Layer 3 of a small transformer language model trained on English Wikipedia (23 layers, counted from 0, width 64).
A neuron's activation on a vector x is SiLU(gate . x) times (in . x), where the dot is the dot product.
The model reads these tokens: "els" " on" " " "11" " August" " " "20" "23" "," " sc" "oring" " a" " goal" " in" " a" " " "4" "–"

The vector x that enters this layer's MLP at each token. A number n stands for (n - 500) times 0.0025.
0 "els": 542,499,501,441,360,500,591,506,318,749,390,470,682,500,499,499,498,356,504,516,527,341,508,508,511,592,424,510,393,612,493,552,612,391,515,561,518,765,426,481,456,464,454,504,648,654,758,501,489,285,305,571,479,495,413,498,503,594,505,485,372,432,554,534
1 " on": 487,505,503,448,575,502,813,508,489,620,493,371,602,524,467,500,465,415,489,490,517,420,487,408,564,648,532,502,320,429,513,586,545,446,509,571,499,457,684,468,450,481,490,496,499,407,379,504,559,540,515,367,446,489,459,512,501,511,505,509,625,579,539,528
2 " ": 498,498,502,521,443,502,564,508,403,490,862,493,540,492,514,495,525,540,503,509,491,456,485,815,517,520,608,501,439,519,495,582,208,501,504,553,495,634,436,481,467,486,380,489,584,530,349,509,663,565,584,539,576,507,481,502,502,556,479,504,483,518,564,447
3 "11": 455,502,504,425,489,500,627,501,808,389,497,502,624,492,468,486,480,481,498,526,516,467,524,516,432,638,580,525,341,423,499,531,539,411,499,606,500,481,500,524,499,471,437,500,480,559,468,508,626,640,505,599,534,495,345,491,519,501,469,510,475,514,592,610
4 " August": 558,500,493,560,509,499,605,510,488,411,382,535,592,502,425,504,384,461,495,508,532,542,472,529,549,736,583,475,379,581,491,631,469,436,507,585,452,664,560,464,644,454,745,503,361,460,556,482,678,403,442,756,480,506,546,502,501,488,506,525,394,519,498,616
5 " ": 494,498,502,521,458,502,557,508,419,512,900,503,543,491,517,495,542,542,503,505,491,449,486,812,494,492,602,501,443,522,497,569,202,498,505,552,496,640,444,486,472,484,386,489,584,570,341,507,655,591,586,543,574,505,470,501,502,541,477,502,485,508,559,448
6 "20": 526,503,501,440,620,493,415,511,648,314,414,576,609,488,480,492,542,414,496,609,537,440,502,617,390,433,505,494,403,480,506,486,510,465,501,527,485,453,195,482,567,480,383,506,535,711,409,503,574,415,655,767,510,507,342,496,510,490,461,525,682,516,498,585
7 "23": 442,503,501,488,397,499,534,506,657,531,402,571,607,492,511,489,721,490,491,500,544,503,495,550,475,581,473,521,348,539,499,564,449,466,493,632,480,413,421,448,531,408,569,506,319,444,523,499,744,592,465,665,488,488,375,489,505,457,485,507,525,522,545,559
8 ",": 418,491,498,474,437,497,488,502,468,501,349,571,474,524,492,502,371,566,501,487,567,404,487,675,447,482,490,514,390,498,491,451,554,368,488,621,489,692,477,501,507,533,584,499,358,441,442,497,466,661,483,530,432,509,523,509,496,505,437,522,527,489,526,172
9 " sc": 478,491,499,430,492,498,547,517,782,415,639,591,456,485,507,494,391,518,492,467,530,569,507,456,357,481,385,484,523,408,491,439,778,598,508,396,485,612,656,475,549,521,141,503,463,764,431,499,460,299,444,193,606,493,558,506,506,587,502,507,616,525,486,503
10 "oring": 492,496,501,502,328,502,451,491,598,620,556,587,491,508,442,496,616,435,498,489,477,241,496,447,469,520,564,489,327,619,507,554,547,504,503,485,519,686,526,554,462,494,547,498,531,476,508,500,638,477,525,370,306,471,476,504,509,518,518,506,554,530,497,615
11 " a": 512,499,499,603,684,500,478,486,446,437,699,689,444,541,476,507,479,563,500,517,521,531,526,542,455,484,480,494,423,532,510,546,515,494,498,548,508,377,602,519,327,535,452,498,615,464,266,488,414,495,544,395,494,508,587,500,509,444,438,527,541,415,537,589
12 " goal": 565,495,502,411,535,503,973,503,224,478,317,473,550,514,469,504,548,410,493,498,533,292,492,513,521,361,323,483,418,658,506,575,571,594,511,437,491,686,409,567,535,483,613,512,514,702,600,512,540,212,400,307,493,509,396,502,521,485,465,501,489,468,481,610
13 " in": 568,501,498,571,539,504,577,511,531,552,627,434,629,527,544,502,468,495,488,554,524,531,503,388,534,511,432,505,382,557,500,577,509,381,492,553,530,402,645,569,456,523,588,500,357,377,341,500,666,812,627,430,411,505,487,511,497,472,438,519,584,500,487,485
14 " a": 536,500,499,599,698,500,492,486,466,413,696,671,445,541,483,507,475,563,500,515,523,523,523,524,436,466,466,494,428,551,511,557,492,495,497,566,509,394,601,525,328,529,476,498,606,412,249,490,409,483,552,386,486,507,587,500,510,435,432,525,544,408,539,580
15 " ": 468,499,501,538,517,501,626,504,359,479,936,537,525,495,525,498,510,588,500,502,488,476,496,794,460,468,575,498,433,529,498,556,198,523,503,523,495,667,486,478,410,474,382,488,580,599,335,510,649,606,598,500,555,506,501,496,502,543,473,501,515,514,537,448
16 "4": 599,497,500,485,484,495,435,503,491,411,531,469,453,491,522,494,383,481,504,534,511,388,507,494,420,641,538,515,315,423,504,489,459,523,484,560,520,328,553,602,451,462,472,501,483,504,487,507,455,669,431,419,553,487,402,488,515,543,399,495,643,352,502,579
17 "–": 496,501,500,591,405,492,828,510,630,433,799,469,478,496,510,493,187,506,492,467,499,548,471,540,598,525,454,493,384,478,492,572,441,615,509,683,502,607,412,488,709,550,488,494,396,699,323,505,505,784,594,618,432,508,482,501,496,467,474,519,736,559,527,461

Each question shows the input weights of one neuron of the MLP. A number n stands for (n - 500) times 0.0014.

n53 gate: 483,453,570,493,500,488,511,507,491,486,499,528,484,553,492,478,489,478,565,533,518,489,554,497,518,491,521,598,447,502,538,470,513,532,552,521,456,497,479,453,512,519,514,501,501,511,489,561,477,497,528,484,528,456,503,456,531,485,540,533,497,526,538,498
n53 in: 509,485,596,486,495,547,505,524,494,495,477,485,480,463,483,408,477,523,493,455,515,504,434,518,460,528,500,466,488,494,552,528,491,534,544,482,544,483,495,568,497,492,500,480,481,497,496,499,499,499,465,509,473,513,494,463,440,490,560,442,511,489,558,506
On which token does it fire most, and how strongly? 17 "–", at about 0.0011

n32 gate: 555,441,523,551,520,561,522,415,482,455,523,505,381,449,517,600,474,440,487,513,367,452,575,511,397,570,533,456,582,583,547,570,506,420,333,483,468,493,524,521,529,473,481,490,567,499,494,547,470,522,525,454,566,496,489,548,449,605,613,563,565,474,418,528
n32 in: 570,391,470,539,417,464,518,409,485,508,487,488,490,462,599,505,507,476,546,496,627,528,547,438,440,494,472,585,489,460,647,328,487,467,596,572,437,466,449,458,520,497,410,512,486,481,513,685,501,516,589,467,504,565,483,495,531,602,465,474,489,476,624,491
Which token does this neuron like most? 16 "4"

n136 gate: 488,508,464,557,519,502,508,506,494,478,500,508,514,519,490,539,473,498,524,535,419,477,535,468,503,508,521,504,490,483,497,436,497,535,557,482,486,502,520,516,488,496,504,558,521,521,503,412,488,497,460,508,515,615,512,499,501,480,495,456,497,500,502,506
n136 in: 483,535,393,490,517,451,486,456,486,514,498,519,463,462,508,397,504,529,462,507,482,513,573,515,494,489,510,509,508,517,525,518,505,491,563,504,497,494,519,484,489,524,493,511,521,501,537,522,504,502,508,490,468,510,508,431,375,518,563,566,510,510,464,523
Which token does this neuron like most? 7 "23"

n135 gate: 510,611,422,527,512,530,502,518,504,507,490,523,500,513,509,448,508,470,507,511,546,500,455,518,498,501,484,500,482,499,503,502,520,498,441,510,472,490,491,499,511,500,505,454,495,507,486,506,514,503,512,496,513,607,507,535,495,470,529,515,500,525,470,518
n135 in: 518,438,433,513,518,524,503,472,503,510,480,506,499,521,499,502,508,485,508,517,513,498,471,519,507,509,486,526,533,499,538,499,498,478,460,523,525,508,492,495,505,499,470,471,503,496,507,577,503,507,479,501,498,562,484,446,468,510,494,535,513,505,512,508
Which token does this neuron like most? 6 "20"

n88 gate: 489,474,553,481,476,445,497,460,490,502,478,538,497,500,501,479,497,493,447,487,513,498,473,492,486,496,487,560,423,499,447,497,509,504,530,504,554,499,516,483,528,477,535,435,475,503,515,471,498,503,512,493,515,453,560,441,523,505,487,470,516,515,534,495
n88 in: 518,552,398,483,496,502,492,494,479,507,494,521,516,521,519,471,521,498,443,463,472,511,558,532,552,519,506,518,521,450,532,503,508,482,498,498,505,503,526,465,499,471,487,568,519,496,507,452,487,496,493,500,490,541,527,471,502,576,527,495,521,529,462,489
On which token does it fire most, and how strongly? 6 "20", at about 0.00083

n70 gate: 500,424,499,493,503,567,515,540,500,518,495,522,494,468,513,543,495,514,530,573,629,509,515,516,477,499,500,521,519,497,481,495,499,518,395,483,421,494,523,489,483,522,516,560,476,502,502,516,482,494,485,493,488,502,521,586,435,530,538,532,501,508,538,470
n70 in: 474,479,521,478,497,494,493,572,489,503,498,486,506,432,541,498,504,509,459,477,481,515,473,496,496,497,473,360,495,486,536,518,505,479,560,487,502,489,462,483,478,499,502,508,477,502,501,482,512,511,526,509,507,447,492,478,526,462,514,443,503,504,531,499
On which token does it fire most, and how strongly? 10 "oring", at about 0.00087

n165 gate: 495,561,537,543,501,423,494,479,522,503,493,487,506,553,504,452,482,507,551,531,532,493,532,492,443,493,539,468,487,543,541,446,493,490,457,450,585,485,488,553,515,552,487,541,508,478,484,515,494,507,483,495,529,442,493,496,519,578,545,429,460,520,537,513
n165 in: 525,535,485,443,465,443,494,461,515,531,468,495,491,446,521,479,547,491,497,542,493,529,459,553,536,493,453,525,541,539,564,520,485,532,516,520,593,506,491,467,518,506,485,526,496,505,507,508,482,526,485,531,513,571,498,566,441,528,565,445,490,491,509,502
Which token does this neuron like most? 1 " on"

n99 gate: 490,499,554,501,530,474,493,516,521,478,510,491,516,467,486,445,501,545,483,513,489,472,474,435,522,491,496,523,554,491,456,503,502,514,452,506,519,474,461,487,476,474,489,468,513,481,485,535,505,513,485,502,519,441,535,488,474,488,551,557,511,529,511,531
n99 in: 502,541,515,515,534,595,492,356,482,491,514,525,496,550,484,588,460,458,513,534,505,511,479,527,472,516,502,494,514,552,438,494,527,483,496,531,575,487,488,544,444,520,485,440,485,476,482,536,482,490,503,488,503,494,508,552,496,561,500,418,488,478,477,505
Which token does this neuron like most? 14 " a"

n168 gate: 507,533,552,459,521,440,502,521,520,483,521,468,509,484,436,448,500,502,530,551,542,474,491,475,482,481,538,604,512,532,552,511,496,529,485,503,470,498,492,502,511,475,491,531,506,504,500,530,497,497,522,491,501,594,483,558,597,386,495,495,479,511,461,506
n168 in: 496,505,289,491,539,440,503,516,517,504,498,499,507,499,527,488,521,518,426,474,530,490,522,488,478,497,495,368,487,524,453,534,513,482,477,510,504,498,483,553,494,546,500,405,498,515,489,608,477,503,508,492,465,555,489,535,554,556,498,485,488,513,478,503
Which token does this neuron like most? 6 "20"

n122 gate: 484,524,489,499,490,512,504,481,513,498,521,510,483,483,506,515,489,493,410,510,539,487,480,472,482,489,486,474,492,497,482,498,488,485,553,501,468,500,495,544,497,495,497,450,474,496,505,501,485,502,500,477,532,420,516,494,452,544,487,628,504,482,495,488
n122 in: 480,617,526,485,482,501,499,541,509,511,513,514,493,477,487,478,490,486,503,535,513,481,460,475,514,493,489,472,500,482,529,512,510,517,516,521,531,502,478,482,487,508,481,442,491,504,485,562,517,498,528,508,504,492,485,466,426,536,498,555,491,505,541,498
Its two highest activations, in order, are on tokens 9 " sc", 17 "–"

n10 gate: 494,478,550,478,509,486,506,527,508,523,500,496,508,471,494,495,507,496,522,439,558,488,479,482,509,497,509,567,519,494,578,515,517,509,441,509,491,503,494,500,504,486,478,448,520,515,498,476,502,506,503,506,486,525,498,540,526,458,513,455,477,499,512,484
n10 in: 492,531,501,509,518,529,513,552,511,505,514,497,495,512,510,454,495,501,583,530,525,489,525,503,495,493,496,543,472,509,465,491,499,497,591,493,513,497,505,495,495,521,511,456,484,513,487,442,503,502,494,494,490,390,506,464,567,466,530,334,490,505,510,502
Its two highest activations, in order, are on tokens 1 " on", 3 "11"

n115 gate: 521,482,532,460,592,553,532,471,445,382,423,269,563,517,336,459,504,513,515,476,509,468,480,528,583,674,662,438,447,622,453,487,394,457,502,500,526,518,496,487,475,663,568,471,391,435,524,560,525,408,357,451,604,561,574,451,479,552,634,527,429,625,531,554
n115 in: 516,508,575,458,614,548,535,520,431,329,405,270,570,441,332,501,500,522,438,516,467,493,494,498,601,593,631,454,465,563,436,530,387,523,555,447,489,505,539,480,454,584,556,534,490,443,465,572,504,422,385,392,631,516,566,446,519,495,583,535,391,632,566,538
Which token does this neuron like most? 4 " August"

n28 gate: 481,565,514,467,488,490,491,570,492,544,506,536,496,502,495,556,517,498,443,479,510,517,456,508,491,472,470,479,468,512,581,543,512,470,491,558,468,506,448,510,506,528,483,512,514,515,484,523,529,485,546,505,506,572,511,463,451,509,538,506,509,485,539,487
n28 in: 477,566,600,505,495,616,503,413,481,470,505,463,473,461,501,582,535,464,531,550,423,501,509,463,535,491,484,530,525,498,456,514,490,512,470,513,591,476,516,416,511,505,481,479,509,521,504,511,486,505,503,514,465,456,517,555,497,548,545,597,509,530,477,550
On which token does it fire most, and how strongly? 16 "4", at about 0.002

n130 gate: 513,533,396,400,351,437,507,527,551,498,426,360,592,468,563,411,546,443,527,398,495,482,425,563,463,362,522,535,409,528,599,455,422,452,505,686,398,595,351,428,580,498,543,464,439,504,542,571,536,442,547,589,538,458,426,547,450,567,459,459,471,459,683,409
n130 in: 624,431,438,379,402,497,474,533,523,462,447,375,571,502,614,495,504,470,476,519,533,526,365,573,493,364,440,563,485,461,561,466,410,443,494,665,357,537,360,382,479,428,534,527,510,498,520,528,504,442,501,586,545,472,441,542,561,700,342,448,539,534,622,375
Which token does this neuron like most? 6 "20"

n189 gate: 481,459,406,478,486,544,504,498,506,504,491,500,510,516,503,434,509,502,487,506,455,506,524,494,514,490,515,528,491,487,496,512,486,496,502,503,579,475,492,517,498,528,495,554,515,498,493,464,488,500,504,500,506,494,513,579,480,496,483,548,503,491,501,482
n189 in: 499,459,533,475,502,587,484,465,506,494,504,489,490,526,493,473,506,505,508,497,524,490,463,493,495,505,501,527,485,511,495,496,489,499,561,507,527,504,505,507,509,505,501,491,493,501,502,514,515,502,511,514,495,509,500,508,542,480,453,574,498,495,501,511
On which token does it fire most, and how strongly? 9 " sc", at about 0.0005

n148 gate: 516,538,479,507,514,469,509,592,508,497,512,502,520,497,527,382,495,523,472,565,416,506,544,475,495,507,516,492,473,475,490,502,501,491,483,485,494,499,500,506,506,532,511,459,521,513,491,466,488,511,480,496,486,573,493,500,422,443,489,545,515,521,504,502
n148 in: 529,596,476,496,508,493,512,569,495,496,489,500,495,514,502,596,522,506,499,392,444,511,458,506,475,489,500,471,484,473,588,521,527,497,471,500,552,484,499,460,506,494,503,463,501,512,500,474,512,497,501,515,502,602,495,482,503,373,513,410,507,524,536,486
Its two highest activations, in order, are on tokens 0 "els", 17 "–"

n75 gate: 506,482,596,504,509,462,503,534,498,492,510,506,508,519,482,480,503,523,542,450,499,483,503,498,523,531,487,418,471,493,497,504,480,505,556,502,525,487,515,518,511,502,506,510,477,498,508,450,503,488,481,489,477,409,503,536,507,501,533,578,492,525,532,521
n75 in: 511,466,538,534,496,516,494,505,495,478,493,470,480,475,480,462,495,530,485,491,473,496,539,515,478,509,513,565,531,528,511,540,506,516,494,502,436,483,515,460,496,529,512,440,494,480,485,533,494,496,506,494,499,453,509,429,411,538,514,416,489,492,477,515
Which token does this neuron like most? 6 "20"

n21 gate: 467,552,377,555,487,394,563,490,532,460,432,589,540,468,509,518,476,499,426,461,459,350,512,478,463,567,565,675,456,491,454,527,516,568,492,550,456,586,601,495,428,488,576,478,610,510,549,587,560,422,501,454,382,563,558,683,322,478,461,478,519,518,573,499
n21 in: 332,543,514,515,485,483,509,507,495,402,456,524,577,447,526,609,451,449,493,458,425,474,411,406,444,414,670,594,465,526,493,364,484,473,594,445,452,507,578,565,431,510,580,397,608,488,484,541,474,454,521,557,454,446,629,611,392,557,463,489,550,467,577,435
Its two highest activations, in order, are on tokens 10 "oring", 8 ","

n31 gate: 514,525,496,511,484,526,509,443,482,462,521,488,505,488,487,527,483,499,377,502,521,531,460,484,478,489,501,533,546,500,496,481,490,547,474,471,397,497,537,533,519,489,518,604,523,494,516,591,469,506,502,508,495,533,490,514,477,522,450,527,487,517,498,503
n31 in: 532,513,441,504,514,530,511,490,491,480,498,512,518,506,491,499,529,490,542,552,435,469,495,524,533,516,488,530,573,470,388,524,513,491,536,501,497,479,497,481,479,514,499,490,475,515,485,513,488,491,486,509,485,513,504,602,546,539,481,487,500,503,488,536
Its three highest activations, in order, are on tokens 8 ",", 10 "oring", 7 "23"

n113 gate: 482,558,516,506,501,440,505,462,505,513,495,477,493,470,500,525,505,500,603,518,438,492,504,498,506,497,483,489,486,490,479,489,493,504,580,506,538,504,499,479,499,474,486,559,493,508,493,511,500,500,505,504,499,521,505,490,504,512,475,467,498,505,496,509
n113 in: 504,427,646,492,502,512,484,488,507,494,493,498,509,512,507,454,487,504,536,508,538,504,504,503,528,505,499,479,489,511,505,477,497,490,565,497,482,494,489,519,500,500,509,529,500,501,506,467,498,501,495,501,521,441,491,491,533,528,494,541,505,500,496,485
Its two highest activations, in order, are on tokens 14 " a", 11 " a"

n71 gate: 512,519,529,496,479,523,509,657,500,476,517,474,502,528,459,540,496,521,377,524,525,513,483,528,516,493,471,531,541,502,525,490,497,532,547,502,446,495,509,467,499,464,481,601,499,484,503,514,515,496,481,504,476,537,469,514,491,436,454,515,506,496,503,487
n71 in: 491,431,505,477,521,451,498,491,513,495,507,505,552,413,528,483,492,491,421,428,432,521,476,476,476,512,491,498,505,501,540,520,489,491,411,463,513,488,482,531,513,499,497,373,521,478,512,538,510,504,478,498,514,476,517,507,456,453,562,530,498,483,492,501
Which token does this neuron like most? 10 "oring"

n175 gate: 606,524,486,478,530,576,528,446,479,555,346,447,351,506,565,466,439,549,482,456,522,507,665,415,719,401,553,504,459,466,254,405,475,489,532,381,595,521,420,448,408,701,464,486,446,646,555,365,662,448,463,444,511,539,471,440,450,518,595,533,508,564,447,504
n175 in: 578,576,485,522,517,524,531,402,437,468,347,448,358,501,513,416,426,447,529,466,492,542,681,451,718,421,536,538,456,425,305,471,487,543,529,353,549,508,411,428,381,639,457,480,480,619,568,422,620,444,443,407,549,562,415,449,475,553,576,476,491,528,390,492
Its two highest activations, in order, are on tokens 12 " goal", 14 " a"

n12 gate: 498,451,508,488,473,507,499,472,503,500,492,464,438,499,465,550,488,503,416,488,433,474,551,509,521,469,506,504,449,517,503,507,509,490,480,480,438,488,483,481,486,500,503,516,482,500,487,581,492,496,525,501,487,478,504,500,516,519,479,494,493,488,586,536
n12 in: 508,550,490,474,522,497,519,665,516,480,525,494,486,496,522,561,487,496,520,541,497,509,501,476,444,516,522,485,503,557,445,510,500,506,468,493,471,493,510,505,506,520,515,460,518,490,497,572,512,494,489,477,442,478,500,480,527,472,550,553,494,458,502,509
On which token does it fire most, and how strongly? 10 "oring", at about 0.0023

n157 gate: 481,554,600,496,496,471,510,435,516,496,515,492,495,492,526,544,497,500,441,513,475,506,515,493,524,496,499,512,485,519,434,468,507,493,540,479,424,510,506,465,524,451,499,485,486,510,511,579,491,511,490,493,471,508,486,566,501,502,504,614,500,511,490,513
n157 in: 493,488,537,482,498,579,519,520,499,508,500,522,488,569,498,492,505,491,391,441,515,501,480,515,529,510,525,530,506,484,572,522,517,510,550,502,463,477,506,489,493,527,489,503,502,514,494,460,495,512,506,509,478,536,492,578,459,478,479,503,477,509,487,499
Which token does this neuron like most? 17 "–"